Layer 7 of a small transformer language model trained on English Wikipedia (12 layers, counted from 0, width 128).
A neuron's activation on a vector x is SiLU(gate . x) times (in . x), where the dot is the dot product.

Input weights of the MLP neurons that the questions are about. A number n stands for n times 0.011.
n0 gate: 22 18 8 13 23 -20 49 -18 15 32 24 4 -4 12 0 7 2 -27 18 0 18 29 -19 17 51 2 -19 -14 -12 44 16 16 26 10 8 0 7 4 -24 3 26 15 5 -23 13 -6 -7 4 -10 -11 -37 22 -19 -15 4 0 17 13 8 -44 38 34 27 5 -13 16 -7 27 -17 23 7 -4 33 17 5 -2 19 -3 -4 -29 34 11 -32 10 -31 9 4 4 9 1 16 1 -17 -2 -33 31 13 7 6 -8 -7 -41 1 10 -19 -37 10 -12 -28 -13 23 15 -41 5 -25 -30 -13 11 -2 31 -9 5 -24 12 -3 -6 -24 -17
n28 gate: -41 19 31 -11 20 -3 7 -7 24 -27 -11 -3 30 -6 21 11 -2 -23 16 -2 -19 12 -3 -23 -34 38 47 9 13 27 14 19 15 -6 15 29 -21 -8 -3 -10 16 39 22 6 16 -1 -47 1 68 -18 -1 1 21 -11 24 -5 -2 7 28 17 -6 16 -4 -10 -37 20 8 8 12 15 -33 -10 3 -15 -16 3 13 -49 2 13 -42 -18 2 -5 -2 -26 22 5 -26 5 -5 29 -17 2 41 -15 4 -1 34 -19 2 -18 17 24 -7 1 15 -27 48 22 21 2 -31 20 9 20 -20 5 2 -23 33 -18 13 -4 -5 -14 -17 -15
n73 gate: -18 -31 14 4 14 -5 -26 8 3 -26 2 21 -17 9 -29 -15 -26 45 -1 13 -38 25 -51 -34 -37 2 -21 -4 0 -28 16 -9 36 9 -22 17 -9 -32 4 25 16 2 1 11 2 -9 -11 -10 -42 18 -32 -30 40 -43 9 -32 -1 -3 10 10 8 18 -17 -19 25 1 10 4 33 21 -8 5 40 8 31 -4 30 -39 -6 -4 -12 -2 -18 30 -1 33 6 24 -27 -6 16 -31 -22 19 -26 -7 23 20 15 27 25 1 31 2 0 -22 -36 -12 13 5 -4 -4 -18 -14 6 1 34 -8 3 -5 -14 -3 -3 -31 -7 -2 -28 6
n93 gate: 14 -2 -9 -5 12 17 -15 -24 19 -17 -11 27 -1 24 14 7 7 -17 -7 0 -2 16 19 -21 -40 8 -14 -22 19 9 -24 -5 46 -9 -11 14 6 -18 -8 20 -34 -3 14 -37 2 -15 -4 -7 26 -1 -1 -8 -9 4 17 -10 0 -16 -25 -44 22 13 -7 -19 5 48 -10 49 -25 -17 -46 -6 9 -15 -16 -5 -2 8 -8 -14 4 2 -15 -12 -4 -17 29 -1 40 -14 -3 -7 -41 17 23 1 8 -42 -22 -35 7 16 23 -6 14 2 16 20 1 4 30 21 11 -24 14 -41 -65 36 28 2 6 32 9 -6 16 -19 -37 9
n139 gate: 25 -1 4 -18 -19 -8 16 5 20 -11 -22 -29 -38 21 -27 -37 23 18 -24 -23 -1 -55 17 -5 -5 12 -18 -27 18 -7 16 9 -20 33 23 -12 -6 -40 7 -23 -36 -34 -27 -3 13 -29 12 3 1 2 -7 -8 -3 30 -23 -41 15 -18 -11 5 6 6 37 -2 -22 38 -27 1 -26 20 23 -21 2 1 21 -2 -15 -7 43 -20 -7 12 -57 6 6 16 2 -19 24 19 -45 -22 -19 2 15 -8 -4 -26 23 9 -24 -10 26 1 -24 34 -12 13 9 -3 2 -2 -17 6 3 -20 -45 -15 34 -20 -1 9 -21 -3 13 16 -22 -9
n156 gate: 22 -18 9 12 -4 -1 -9 5 -9 -9 37 16 56 -6 -6 -23 -23 -42 14 -2 17 -6 4 -28 17 14 29 6 -30 21 11 11 13 4 -43 -41 13 11 -13 27 -2 -26 59 21 -1 -13 13 7 -4 2 -14 26 -1 -3 -19 13 -58 8 -31 25 -8 17 -21 22 8 14 -13 49 -19 19 3 5 0 28 -16 -16 32 11 20 -25 29 -11 -1 -34 17 17 -2 17 36 -6 8 6 1 14 -26 -4 -6 -13 -5 -2 -21 1 -18 11 -1 31 -30 17 48 1 8 -10 -25 -1 9 15 -31 1 9 -23 -30 2 -23 -13 4 -37 20 24
n175 gate: 10 -29 -3 51 23 -31 -36 9 -31 12 -6 -14 3 -14 -29 1 -22 -25 -13 -4 2 -14 -18 3 11 -2 -2 -48 -9 4 -4 -22 -6 31 10 -6 -21 -8 8 19 31 -2 34 -17 -8 8 -4 14 21 -16 -4 41 -26 -1 3 21 7 3 -26 9 21 24 8 -6 1 31 -27 -26 -24 17 -1 37 -3 9 -13 -10 -7 11 -36 -19 -33 -19 35 -20 15 11 32 -21 -23 -29 -23 41 13 7 -19 -22 42 1 -13 -9 17 -1 -22 1 13 17 -17 33 -19 5 -1 -17 12 44 19 -7 -45 -2 34 -1 -6 -46 -13 37 -24 -7 0 2
n279 gate: 1 8 -22 -2 -37 -18 8 -48 17 13 6 -41 33 -39 38 -5 55 -15 3 -10 -22 3 -5 14 34 23 8 -9 -14 22 1 3 35 -14 -15 -27 -19 -18 7 35 10 17 -24 -5 -28 4 1 -8 44 -19 -6 -24 21 -38 2 -23 -1 29 -6 43 -33 -36 8 15 3 13 -20 -7 -22 -1 41 22 35 -45 9 -6 18 19 -6 -1 -12 -49 6 -2 -8 -8 21 4 -8 22 -16 -23 42 -22 -7 4 6 -7 3 -20 4 -5 3 1 23 -7 -24 -1 27 -12 -6 6 21 13 -30 12 6 -12 -23 -3 -13 33 -17 42 -28 16 9 -26
n302 gate: 0 20 -21 -15 -1 10 -18 -22 -26 -28 9 -14 23 -3 27 -13 -24 10 -23 7 -24 5 21 -27 26 -5 -8 26 14 0 -4 31 -6 4 35 -9 12 -16 -21 -2 6 3 -22 1 -35 31 13 3 20 19 24 11 -14 -2 21 23 21 13 5 -15 13 -9 -3 -7 -7 7 -13 -1 10 39 -28 -7 -13 21 21 22 17 4 -19 13 -20 -34 15 -38 -13 -13 -9 -27 -3 1 3 22 -21 -17 14 16 -15 -19 -4 -14 17 34 5 6 5 -13 -3 9 21 37 15 2 -5 -4 30 -11 3 -10 -3 9 -32 -10 -4 14 33 -29 -4 -4
n0 in: 2 40 -19 -20 -12 7 -10 5 -10 -38 -7 7 23 10 22 -70 5 -4 3 0 -8 -12 -21 27 24 17 -49 13 19 -32 1 16 -7 5 11 14 -6 -11 -2 -30 -3 1 -9 3 -9 32 -10 21 -39 3 6 -11 -68 0 33 7 0 -14 9 -1 -21 -6 -3 -53 5 -2 -29 -27 -9 -4 19 20 -1 3 1 29 4 -29 8 -40 36 25 4 -1 23 0 -9 1 8 7 2 11 -1 -23 -31 -27 3 -1 12 -15 -3 48 -30 -1 10 -46 -3 -25 -44 19 0 5 -34 -15 3 -7 -21 53 -3 6 -2 28 -36 -24 -16 -47 12 -23
n28 in: 2 9 -12 -29 4 50 3 21 51 -19 -9 -5 20 -10 3 34 17 24 -8 6 0 45 29 -13 -23 31 39 7 18 -2 -2 52 41 -15 34 14 17 25 -17 -27 11 16 -2 17 -41 -10 -73 -8 65 -16 -31 -22 -17 25 9 5 -10 -3 50 26 9 32 16 16 3 16 15 -42 22 2 -35 -11 9 -21 20 -6 18 9 -49 9 -24 -18 25 -71 0 27 24 -7 -10 29 -7 6 -12 -50 45 -34 23 11 -11 -52 -18 15 79 5 18 -32 -31 -46 28 6 26 -18 16 17 -22 -21 14 -3 -19 -2 -10 -25 23 -8 1 -5 -42 -5
n73 in: -31 -21 -30 5 -1 5 6 10 8 -11 47 -11 -42 8 9 8 -51 -21 -8 41 -10 15 -10 -19 11 9 17 14 14 -21 26 -31 34 3 -7 10 51 -25 -15 -46 -41 -3 -49 -40 38 19 10 11 -14 0 -5 -13 36 13 38 0 -6 -24 27 3 -1 -2 -4 3 16 -19 27 2 -5 12 5 41 -15 28 1 12 36 -16 9 17 20 -19 -33 3 4 -6 11 12 -39 14 -9 -10 6 5 -3 22 3 7 -37 25 23 23 25 20 15 28 2 -2 33 1 -26 -10 13 -5 8 -11 30 16 -4 -31 -5 -4 10 34 34 14 16 -17
n93 in: -19 27 25 -1 8 30 -33 -13 23 -24 22 32 -42 -33 -37 17 -17 -11 -9 8 24 -8 -30 -11 28 11 1 0 -5 -13 9 3 1 -5 -1 7 -17 5 -2 -8 -20 -8 17 -19 -25 26 -29 -92 1 -9 -8 5 19 9 1 -18 -10 3 37 32 -18 30 5 -9 19 -46 -10 -10 12 -9 1 -11 14 -16 -35 8 -58 2 43 -60 -13 21 -4 -20 14 13 -3 -7 14 11 7 -37 1 43 1 26 3 -58 19 10 17 2 -27 -17 12 34 44 35 4 -10 20 -3 -7 15 -1 15 11 -14 -19 -45 10 17 1 -9 12 19 9 -1
n139 in: 17 10 -31 7 -31 -2 41 3 16 -11 -15 3 -29 35 -15 18 -26 25 3 -10 -14 -41 -16 14 14 -1 -30 -9 -31 -9 22 19 -7 15 -7 8 19 -9 8 -2 -18 7 23 21 21 -42 -16 32 -1 -27 -4 17 4 2 -4 17 -12 -26 8 -8 10 -2 12 -11 -20 50 -18 2 -33 9 15 4 -16 -21 -10 6 35 -10 17 -18 27 9 12 -27 14 -20 -4 -35 1 6 1 -11 -54 44 28 -19 15 -5 -9 4 -8 23 -15 2 8 2 70 -17 31 -15 14 -32 25 -8 25 -14 8 10 -8 -22 58 -1 11 0 26 9 15 21
n156 in: 31 4 30 21 13 -37 -3 -12 -12 24 -7 14 12 -28 8 -2 -1 12 -24 -6 -27 23 7 -52 -38 -8 -1 30 5 -2 3 -5 -55 -3 -32 -28 -38 19 8 -1 14 -25 24 -24 26 3 -2 -3 -32 -12 0 37 -5 5 13 -5 -15 41 20 -10 -6 -1 12 7 6 36 -20 -10 -22 7 -20 6 14 -12 -6 -7 -32 -38 22 -5 38 3 45 -39 -3 34 -35 12 -3 26 10 -19 -13 -20 41 23 -10 9 11 -46 27 -14 23 -10 -20 35 27 -14 31 -28 18 -3 -6 6 -1 -18 -10 0 5 13 -35 -4 45 -31 -4 -18 1 33
n175 in: -31 -14 32 -25 19 -1 12 -37 -1 -3 -14 -17 10 4 -5 -10 -5 18 10 7 -10 48 -42 -1 8 17 14 -5 -14 -13 9 2 -9 21 13 -31 -34 3 -44 24 -17 17 -9 -29 -13 -21 5 11 -19 -22 27 -11 -7 6 -33 18 -6 8 7 5 -28 -19 -47 -21 14 19 20 68 50 -26 12 -9 -5 -18 27 -24 8 -13 46 24 10 -8 -17 20 -10 17 4 -4 5 9 16 1 44 12 23 23 -5 33 -43 18 29 29 -32 6 5 40 -11 -5 -14 -10 -8 -25 -23 3 -20 -29 6 -23 17 -12 -15 -33 4 26 0 -6 18 2
n279 in: -30 7 -24 35 -6 -30 6 -20 -3 15 14 -10 -6 2 32 -9 6 13 -12 -34 -12 24 24 -9 12 -14 -13 -21 6 -4 21 2 33 14 -7 4 -22 -13 -5 32 -7 -24 -11 -6 27 6 16 20 23 -37 -14 1 -29 -32 27 -15 3 -14 14 -18 -24 -27 6 -1 -6 -18 7 13 -39 21 16 7 -2 13 -37 -31 29 6 -36 42 46 -9 -3 44 24 15 -11 25 9 5 -17 -23 4 1 -20 21 -20 -1 -2 16 -47 27 -2 5 -10 14 6 -19 15 5 27 -18 8 -8 14 38 16 57 -39 14 -33 3 6 -5 -30 -19 5 -27
n302 in: -13 8 -17 15 6 27 -23 -15 -4 -54 -11 0 -28 8 9 -25 -25 -13 -3 -13 -7 -19 8 24 -1 17 -18 8 -21 4 16 -24 -19 17 23 -1 0 1 -13 -1 4 21 10 -26 -31 20 8 -5 20 -28 -18 -15 16 -1 2 5 -19 18 -38 -3 -7 -11 -34 -18 17 -14 -32 44 -38 -2 -8 33 -11 -7 2 -1 -29 -8 -12 45 -39 13 -11 30 -11 17 -14 -4 -7 -34 -10 -6 -1 -42 33 6 4 -20 -34 -8 5 4 -23 -17 6 -28 26 -9 -13 -13 6 -41 1 10 9 17 10 -19 13 -17 23 -20 -6 -6 -1 12 -3 -5

Each question shows a token from some text and the vector x that enters the MLP there. A number n stands for n times 0.026.

"ar": 15 -20 9 -17 -23 7 -50 -32 -3 -1 -1 -17 51 7 -15 -5 -2 -26 -5 -60 -1 -40 -36 -14 -13 -4 -19 10 -6 -4 22 -32 -19 15 3 -40 15 19 -4 -7 -2 -36 -27 -12 -17 -15 -5 -5 20 1 -21 -35 -22 12 -8 -28 -13 25 -10 -13 30 -2 14 20 23 28 -34 15 7 -29 -33 10 -55 21 -14 -24 2 -15 -13 11 -36 -1 -4 3 26 22 -6 -24 22 1 -40 -14 7 -38 -31 19 -47 2 -25 -28 -9 -13 44 -10 -6 -8 30 0 26 -4 -39 3 14 -28 11 12 -8 -21 -25 -3 -36 57 -7 27 8 2 -10 22
The neuron with the highest activation: n156

"O": 16 -9 10 6 -3 27 1 -55 -16 26 -64 15 11 -16 -6 -1 29 -33 14 9 3 -49 -14 -5 -33 -22 -16 33 -3 -24 1 -14 11 4 34 -6 3 19 11 5 -30 -25 -21 7 25 29 -30 -18 2 10 52 -1 -3 36 21 20 -8 -6 -26 15 10 -20 -2 21 6 -9 29 -26 22 19 -13 27 -9 -6 36 -2 30 -1 -33 13 -14 15 -18 6 -21 54 -8 4 9 0 12 -6 1 52 21 9 -17 1 -2 11 -18 4 -5 -49 -7 -26 10 -5 14 4 -25 -24 38 47 -9 0 35 27 -4 22 12 -5 -8 5 -16 -34 42 -7
The three highest activations, in order: n93, n156, n28

"|": -14 38 3 -15 42 -15 -15 -15 8 -3 -21 -2 45 11 1 46 5 -17 -2 8 4 25 -4 -32 -29 8 17 19 6 28 6 10 15 -19 20 3 -7 6 18 -6 -25 3 -16 -3 -28 -8 -16 -13 34 3 10 -10 -16 14 5 -23 6 6 18 11 46 2 -4 30 0 11 37 0 21 25 -2 -33 -13 -2 -13 -3 34 -14 16 19 -20 -20 25 -19 3 -10 32 -16 44 20 6 66 0 8 3 -40 -12 -23 -1 -10 0 43 48 -6 13 -11 6 -12 27 -1 21 -12 -10 -4 -3 34 36 37 -45 -2 -9 -1 3 40 2 -49 11 -10
Which neuron fires most, and how strongly? n28, at about 49

"St": -12 -26 27 -2 -10 12 -19 -35 -46 29 -15 6 13 -3 -2 9 30 -8 25 -41 13 -67 -22 32 -22 29 -12 18 12 -16 16 -22 9 5 36 -14 26 13 -32 -23 8 -25 -26 -24 9 -7 -40 6 21 -3 28 32 -16 42 -13 -25 1 -17 2 -12 20 -8 -34 -4 -19 -10 38 3 -1 10 29 -1 -19 -36 17 10 -25 41 -22 -2 14 11 8 -21 17 45 -8 41 56 34 0 7 4 23 -8 -31 48 -7 15 22 2 -15 -10 6 2 13 1 13 15 -13 3 -37 21 17 -14 1 39 -15 -33 -6 -10 -21 -10 35 26 -14 27 3
The three highest activations, in order: n175, n139, n0

"P": -6 5 19 -4 -6 25 -4 -18 -11 23 -28 -2 -7 31 -3 -7 24 -45 24 -24 -22 -34 -37 32 -33 10 19 10 35 -13 9 -32 35 -26 14 -24 -18 2 -10 10 0 -47 -37 11 -23 -33 -29 1 -15 32 10 14 -11 25 1 1 4 13 -17 4 27 -2 -33 4 -5 -15 42 7 25 9 -19 -4 5 -8 -20 12 -1 6 -45 19 20 50 2 2 -6 40 6 -37 -3 12 -10 9 11 31 -2 8 2 -8 15 -11 -33 -7 -47 -36 15 -13 32 32 8 -12 -14 -5 8 -17 -20 -13 34 -2 -52 -5 -2 -27 11 35 -34 -12 14 -14
Which two neurons fire most, strongest first? n156, n73

"ul": 14 27 29 -31 2 11 -10 12 28 40 31 -8 12 13 20 6 5 -7 -6 -11 20 -18 9 1 -16 -45 -16 10 21 2 -7 -4 13 -18 15 -22 3 -2 65 12 -20 -41 -26 -8 1 2 -23 13 -53 -10 -19 -19 13 -6 57 3 14 -37 4 -32 -21 -20 -30 -15 36 -19 -16 5 9 24 -13 -6 -14 24 11 -11 28 -24 9 4 9 34 32 -23 -1 -16 -8 -16 1 45 -8 2 -16 17 10 5 -3 -1 -12 38 -5 -26 -42 -21 -24 -44 -15 -44 -5 -3 11 -8 -44 -14 -50 -21 2 3 -2 -21 37 -26 40 32 12 18 -35 2
The neuron with the highest activation: n0

"r": -2 13 9 16 3 40 -10 -8 -14 57 -6 5 -10 -46 -22 32 26 -29 23 -21 -13 -9 -9 -4 -19 -18 -13 4 -5 -17 -7 -36 -6 11 -7 -24 0 55 -4 -39 -1 11 6 -12 -22 28 -47 28 22 9 6 14 0 -21 37 -8 -15 -17 24 -9 -49 -59 -10 2 4 4 42 -24 38 1 14 3 10 14 16 -12 35 -23 -14 2 10 2 -2 33 6 -1 -29 -24 37 1 -5 -8 -23 15 9 -13 36 -21 4 69 -10 20 -23 19 -16 -11 25 12 11 -12 28 35 41 -9 -22 -10 27 3 21 -13 -9 -19 44 19 -27 43 13 3
Which two neurons fire most, strongest first? n0, n302

", ": -3 -1 -7 -4 -24 22 -9 -17 12 19 -9 18 10 20 -7 12 10 -29 -48 25 -27 27 -2 -13 -24 -40 -20 33 -35 -9 -1 -26 8 10 -10 -32 -11 14 19 -14 -26 -7 -37 10 19 -13 -42 -26 -29 46 35 7 3 49 -20 -20 12 8 -9 -18 5 -4 -21 13 -22 -9 22 -6 7 -2 46 -5 -15 -21 -4 -4 -4 -37 -4 21 -29 38 26 15 2 -5 -20 -30 25 -21 8 46 14 2 44 -5 -29 -2 -13 -9 5 22 29 -33 13 -10 3 -37 38 -1 -37 -37 3 15 10 17 -4 16 -3 6 35 -11 -3 7 -14 -22 23 -16
Which two neurons fire most, strongest first? n279, n93

"1": 10 27 37 -24 -2 28 -21 0 3 20 -39 -20 -12 -37 -3 -21 25 -3 21 26 17 -12 -20 25 -65 -33 1 21 -15 52 27 -14 8 -30 6 -24 -32 15 -2 0 -4 -14 -32 1 5 -8 -36 -19 19 30 8 12 2 36 33 12 -18 -23 -28 2 34 8 -30 -29 20 -16 6 3 9 5 25 -19 -24 -9 11 -27 -21 -16 -8 12 28 8 -27 -45 -19 18 8 24 27 5 -11 -8 15 41 -12 -27 -6 8 5 5 21 -5 -7 -17 -10 -40 49 10 12 -3 6 -2 7 -34 28 11 30 16 -46 7 38 -6 39 -6 -14 -18 3 -11
The neuron with the highest activation: n93

":": -6 -37 18 12 -7 11 12 0 20 -8 -9 -4 8 -65 -12 20 9 31 14 10 0 -18 -23 -10 10 -7 -15 2 14 4 -33 -27 -26 -41 10 -29 -33 -23 -8 -22 -10 -5 -15 30 -1 -4 0 3 -31 -10 45 15 -4 48 10 -8 28 14 1 -32 11 2 -6 -16 23 11 5 -21 -12 33 -19 -1 -77 -8 19 -33 -7 -31 -22 -11 40 22 17 19 7 30 -3 21 5 16 -4 -9 7 9 13 -40 -28 -19 12 18 21 5 21 -27 2 -58 30 3 12 20 -11 -1 1 -48 -6 28 15 27 -1 -10 21 -43 23 25 -7 -16 49 -11
Which two neurons fire most, strongest first? n28, n93

"4": -29 4 -16 -40 -31 -21 27 -38 16 -18 10 2 -13 -28 -7 23 -2 -5 12 10 14 -38 9 29 -68 -16 -39 -12 -29 -2 7 -38 6 33 14 10 12 13 -12 -32 29 6 -27 -37 -45 -16 -19 20 -6 -13 19 10 9 20 23 3 -3 30 -29 -40 8 -20 -11 -9 24 -6 -5 6 3 -15 30 12 -14 4 13 -3 -21 -18 -21 1 10 11 1 -10 14 32 60 -26 43 17 -19 10 5 10 20 -25 38 8 4 27 42 8 22 -22 -26 -38 37 -26 15 0 -16 17 -25 -15 8 -4 8 -2 7 6 19 14 25 -16 -33 19 28 2
Which two neurons fire most, strongest first? n139, n279

"'": 29 -20 20 5 -22 -13 -30 -25 -1 17 -2 16 2 -26 -64 -17 26 -17 -2 13 2 15 -17 3 -8 19 -3 6 -37 -28 35 -29 37 14 -14 -18 -27 -1 -33 -25 -27 1 32 -21 26 -17 -24 7 -39 1 -10 -10 0 -27 -18 -13 -10 -7 5 2 52 -3 23 35 -8 -21 -8 -62 7 -7 11 -5 -45 -23 19 -9 0 -17 -10 13 -40 4 25 12 8 14 -32 16 -9 -1 62 -26 21 -36 21 -22 14 3 15 28 12 14 -46 -13 -38 5 -8 -40 15 15 38 0 2 7 -11 -20 26 25 13 3 -5 -8 40 27 3 10 6 -17
Which neuron fires most, and how strongly? n175, at about 0.69

"k": 3 -5 18 9 -10 -52 -24 -20 16 63 -40 -16 23 -23 -10 -30 31 -4 8 -17 -30 -42 -14 36 -21 2 11 -6 -7 -19 21 -6 56 -9 15 -36 -19 24 -20 -30 -34 28 -4 11 7 -18 -44 10 -11 15 -49 4 15 16 -11 -10 12 3 -1 -1 -2 12 -24 10 11 18 -5 22 -14 -37 5 -10 23 -2 32 -29 -31 16 -5 23 -9 5 -2 -20 22 16 -24 9 49 48 33 6 17 33 -40 1 -4 -24 20 9 13 10 -20 -18 9 -10 -27 -29 -8 -30 17 6 37 9 -16 20 18 -6 -28 -1 -4 -55 8 -9 -35 8 6 0
The neuron with the highest activation: n279

"5 ": 12 29 -18 -5 -6 26 1 -33 14 3 -27 20 14 11 -15 -13 -24 7 6 3 6 -18 -24 10 3 -16 -2 -5 -20 46 -2 -29 0 -4 15 -34 -20 -6 15 -35 -40 11 -36 29 10 -18 -10 33 -15 6 26 28 -25 19 14 35 2 16 -7 25 12 20 -32 -5 25 -8 18 -7 7 -44 9 20 -47 43 16 -33 23 15 9 36 -27 24 -14 11 -35 55 -10 20 -18 7 8 8 20 0 -8 -23 -5 22 -11 27 4 14 -3 -10 -39 -50 37 7 32 10 -22 8 28 10 -7 29 -21 0 -5 55 30 -30 -3 11 -16 -6 20 -39
The three highest activations, in order: n156, n93, n28

" ": 4 20 6 -38 -6 -22 -8 -19 4 13 -3 -3 -9 30 -50 -14 17 -20 8 -26 3 -19 -14 21 5 -19 -12 -4 -5 -13 19 -48 17 -35 44 -30 -43 -3 11 -11 9 25 -5 -22 8 23 -29 37 -24 17 40 5 -37 68 -27 -41 28 18 25 -7 43 -16 0 -2 -18 -2 30 6 4 -43 7 46 -22 38 12 7 -15 5 -10 34 14 22 17 -12 8 -3 -1 -4 13 -8 -34 9 6 4 37 -16 -15 -23 9 -7 -12 -13 -17 -1 30 -2 -7 -16 33 4 4 -11 5 -19 -25 9 -18 8 -2 -13 -52 -41 23 5 -46 -17 -5 -20
Which neuron fires most, and how strongly? n175, at about 1.6

"C": 1 -13 4 -5 13 25 -18 -18 2 6 -57 17 6 -10 -9 8 27 -42 -4 -5 6 -12 -27 14 -13 8 -3 6 -12 -16 -5 -68 26 -22 14 -42 2 -21 -13 -21 -4 -17 -45 -15 -7 7 -15 -4 -16 -6 40 -5 7 24 9 39 -11 -4 7 14 9 -46 -7 -24 3 -11 14 -34 22 -1 -8 -6 -10 -9 -6 -23 9 -2 -48 17 4 20 1 -7 -4 45 -2 -19 -29 9 -25 26 6 0 15 -46 -15 -14 -14 34 -51 -1 -51 -17 -9 -32 24 12 17 -22 -7 4 22 21 -15 -2 27 16 -8 25 7 -1 4 45 -13 -9 19 -25
Which neuron fires most, and how strongly? n175, at about 0.83

"g": 21 -9 -7 -61 3 5 -33 2 -10 -7 -3 -3 -16 -43 -7 5 21 -14 32 -3 -24 6 -53 9 31 -24 -44 13 11 -3 -5 -1 36 20 18 -5 -2 2 8 -18 -26 4 19 5 -6 1 -5 15 -35 -22 1 8 43 36 -6 -31 -14 -24 0 -21 -25 -34 -57 -11 39 4 17 -10 22 -18 5 -15 -56 13 12 4 13 -10 -21 20 -27 3 9 56 -40 6 17 30 7 26 -7 25 -3 -13 -47 16 11 -22 -5 9 12 2 26 -12 5 -7 33 -3 -7 -4 9 5 -2 16 36 19 47 -18 -26 -4 15 -7 -22 16 7 8 37 -4
The neuron with the highest activation: n73

"u": 28 7 12 1 -9 -11 -18 -25 8 -12 -31 4 -10 -19 -19 6 4 -10 29 11 21 -27 -17 14 -16 -38 -4 34 -38 -36 -41 -8 23 23 -2 -51 5 18 1 5 20 6 -3 44 -21 31 -39 20 -22 -2 25 28 -2 18 14 9 14 -32 24 18 1 -42 -10 48 30 -35 58 -6 39 1 2 -13 -11 33 19 -8 13 -48 -17 15 -41 3 24 4 -12 -4 -13 17 -18 -2 -11 0 -3 32 -18 -11 16 -28 -17 -2 -22 33 -54 -19 -28 -7 -3 -5 -15 0 -23 12 8 28 -27 -4 6 -5 -20 -42 8 -22 3 22 -30 -13 -48 -14
The three highest activations, in order: n175, n156, n279

"en": 20 29 -11 -18 -22 -18 -3 30 18 19 -27 -18 -16 -35 0 3 -10 -2 -52 -20 -11 -15 -3 -17 -20 9 -13 -15 12 5 35 -6 25 -18 -1 -49 -34 17 -35 9 -30 -22 45 17 9 8 -25 -33 -76 -8 39 -1 24 -10 27 45 -24 3 -25 29 17 0 -45 25 14 -39 31 15 -16 11 31 -15 -22 0 -21 10 -12 -24 -26 -10 8 14 -9 -14 9 -20 -24 -3 21 -26 28 -3 7 -16 -62 7 1 -3 7 -51 10 -33 10 -24 26 4 6 7 15 -7 -14 -33 23 17 -3 8 43 10 3 13 -9 13 -4 -12 12 -7 23 11
The neuron with the highest activation: n156

"7 ": 17 42 2 -16 -13 23 14 -54 23 4 -35 27 0 -11 -46 -20 -15 -10 23 22 -7 18 16 -6 -16 -53 -18 23 -9 18 7 -14 -3 -18 0 -39 -7 1 0 17 -22 23 -27 30 -5 -12 -19 23 -17 19 17 32 -20 45 20 36 1 23 -8 17 20 30 -42 -25 22 -14 0 -1 -10 -46 2 19 -43 24 5 -29 9 -10 12 31 20 9 -20 4 -17 26 -10 -14 -5 12 5 28 29 -20 -28 -24 -10 4 -26 -11 -7 -31 -10 -9 -36 -39 46 -5 21 6 -26 -8 6 -5 15 22 -27 37 -11 4 25 -8 28 -5 -13 14 19 -21
The neuron with the highest activation: n93

"on": 6 15 50 -7 -21 24 -38 -41 0 18 13 9 -11 -17 -21 -26 -1 -11 -28 -37 9 -2 3 -12 -7 29 3 -51 15 17 -58 -5 31 39 25 -2 1 -25 -15 -37 -23 -1 28 -3 26 -20 6 -21 -56 -10 -24 -23 5 8 3 11 51 7 -18 24 3 -54 -9 -19 49 3 21 -2 29 -16 18 -15 -3 23 17 -5 -12 0 -4 -32 24 18 1 -5 -8 6 7 -6 -25 15 0 6 20 22 -16 -28 -13 48 -6 1 -6 -14 -5 -5 17 2 24 1 -19 3 23 2 35 -4 -26 9 26 17 -3 52 -34 -30 35 -9 -11 -4 18 -4
Which neuron fires most, and how strongly? n302, at about 0.42

"| ": 2 20 13 7 -19 -1 -23 2 29 35 -34 20 29 -15 -20 -27 5 29 11 42 -4 -4 -16 19 -42 -56 -30 6 5 -9 -29 -19 21 -11 35 -46 -10 5 3 -10 -18 -1 -17 0 8 4 11 -25 -22 7 21 7 -14 51 -2 1 4 -2 -39 -2 26 0 -44 -17 -40 -31 -1 2 15 11 13 33 -15 -19 -8 -20 7 3 -7 31 3 12 22 -19 11 40 -42 -5 38 14 -7 34 28 34 1 -15 -22 2 -24 13 -5 -1 0 -34 -22 -17 -13 -6 39 -22 15 3 15 -4 10 -12 51 27 -15 7 14 -12 23 7 -11 -12 15 -45
The neuron with the highest activation: n93

"er ": -6 53 8 12 -6 -24 -1 -35 -14 19 5 -26 -24 17 -26 -26 25 -12 32 11 -9 -11 16 35 14 -35 0 -11 4 -11 -3 -26 11 -25 46 -42 -12 21 -2 3 -21 -26 0 -3 19 -20 -30 7 -50 18 13 25 -27 19 21 -19 -26 40 -9 1 5 9 -48 -17 -32 12 29 -15 -21 -10 13 34 -14 51 19 5 -13 8 11 17 -24 32 15 -6 28 10 -5 25 23 14 21 7 7 1 16 17 10 -30 18 -3 -10 -19 -4 -1 1 -21 25 27 33 -25 -15 -32 51 -2 -29 38 3 22 -39 17 -32 -11 14 -9 -17 -12 15 -33
The neuron with the highest activation: n28

"Ch": 12 2 15 0 -8 -13 -24 -5 -16 24 -64 3 -25 2 -15 7 30 -26 5 -2 -7 -31 -51 -2 -3 5 -2 17 3 -39 10 -37 24 -22 41 -45 16 3 -4 -37 1 0 -32 -1 -12 -2 -25 -7 -8 9 53 1 16 21 -6 13 9 -10 11 -8 14 -46 -21 -3 10 -37 29 20 9 -2 2 3 0 -25 -4 3 -10 1 -22 0 0 17 -7 1 10 64 10 8 1 11 20 -5 7 44 29 -27 -13 -18 -4 40 -51 17 17 -17 32 -19 -7 -38 -1 -10 -14 -12 39 22 -34 -2 42 3 -32 9 3 17 -2 10 -41 -9 41 -28
The neuron with the highest activation: n279

"201": -1 17 24 -27 -39 14 -5 -31 -4 -5 29 -12 19 -26 10 3 15 -22 21 -1 6 -72 -19 18 -12 -21 -2 55 14 -23 30 11 8 -23 25 -30 -12 9 -1 8 7 3 -40 -17 -11 -23 -6 19 -1 6 32 -2 -14 11 -6 -11 -6 32 -3 6 42 -5 -9 10 3 -29 -3 -11 10 22 27 34 -16 -27 15 -13 -25 -6 -5 14 34 35 -29 -26 -6 61 40 21 16 10 15 40 -6 26 14 -15 -26 -19 -16 -34 12 -5 11 -43 -5 -24 21 -28 10 9 8 -7 25 29 38 -5 19 12 -3 10 11 -15 -13 43 -27 -34 27 -3
Which neuron fires most, and how strongly? n302, at about 1.1

"S": 37 -11 56 26 3 23 10 -38 -14 4 -28 -9 -31 -13 -11 35 37 -27 -6 0 7 -23 -22 -18 -15 -1 6 41 22 -5 -10 -25 -8 -4 -5 -45 -2 21 -2 -4 -5 -8 -33 12 16 21 -41 0 8 1 28 -7 30 21 3 53 -33 19 0 -28 28 -17 -24 -9 -10 -37 5 -22 28 11 14 -1 -10 -2 23 -21 -16 9 -40 -1 7 21 -10 12 -25 46 -6 -7 -30 18 12 24 10 -12 11 -26 1 -32 -14 -12 -29 -2 -36 -28 2 -16 26 -3 31 -13 -1 -15 3 29 -6 -23 51 23 -9 2 3 7 13 17 -26 -26 -8 -24
Which two neurons fire most, strongest first? n0, n139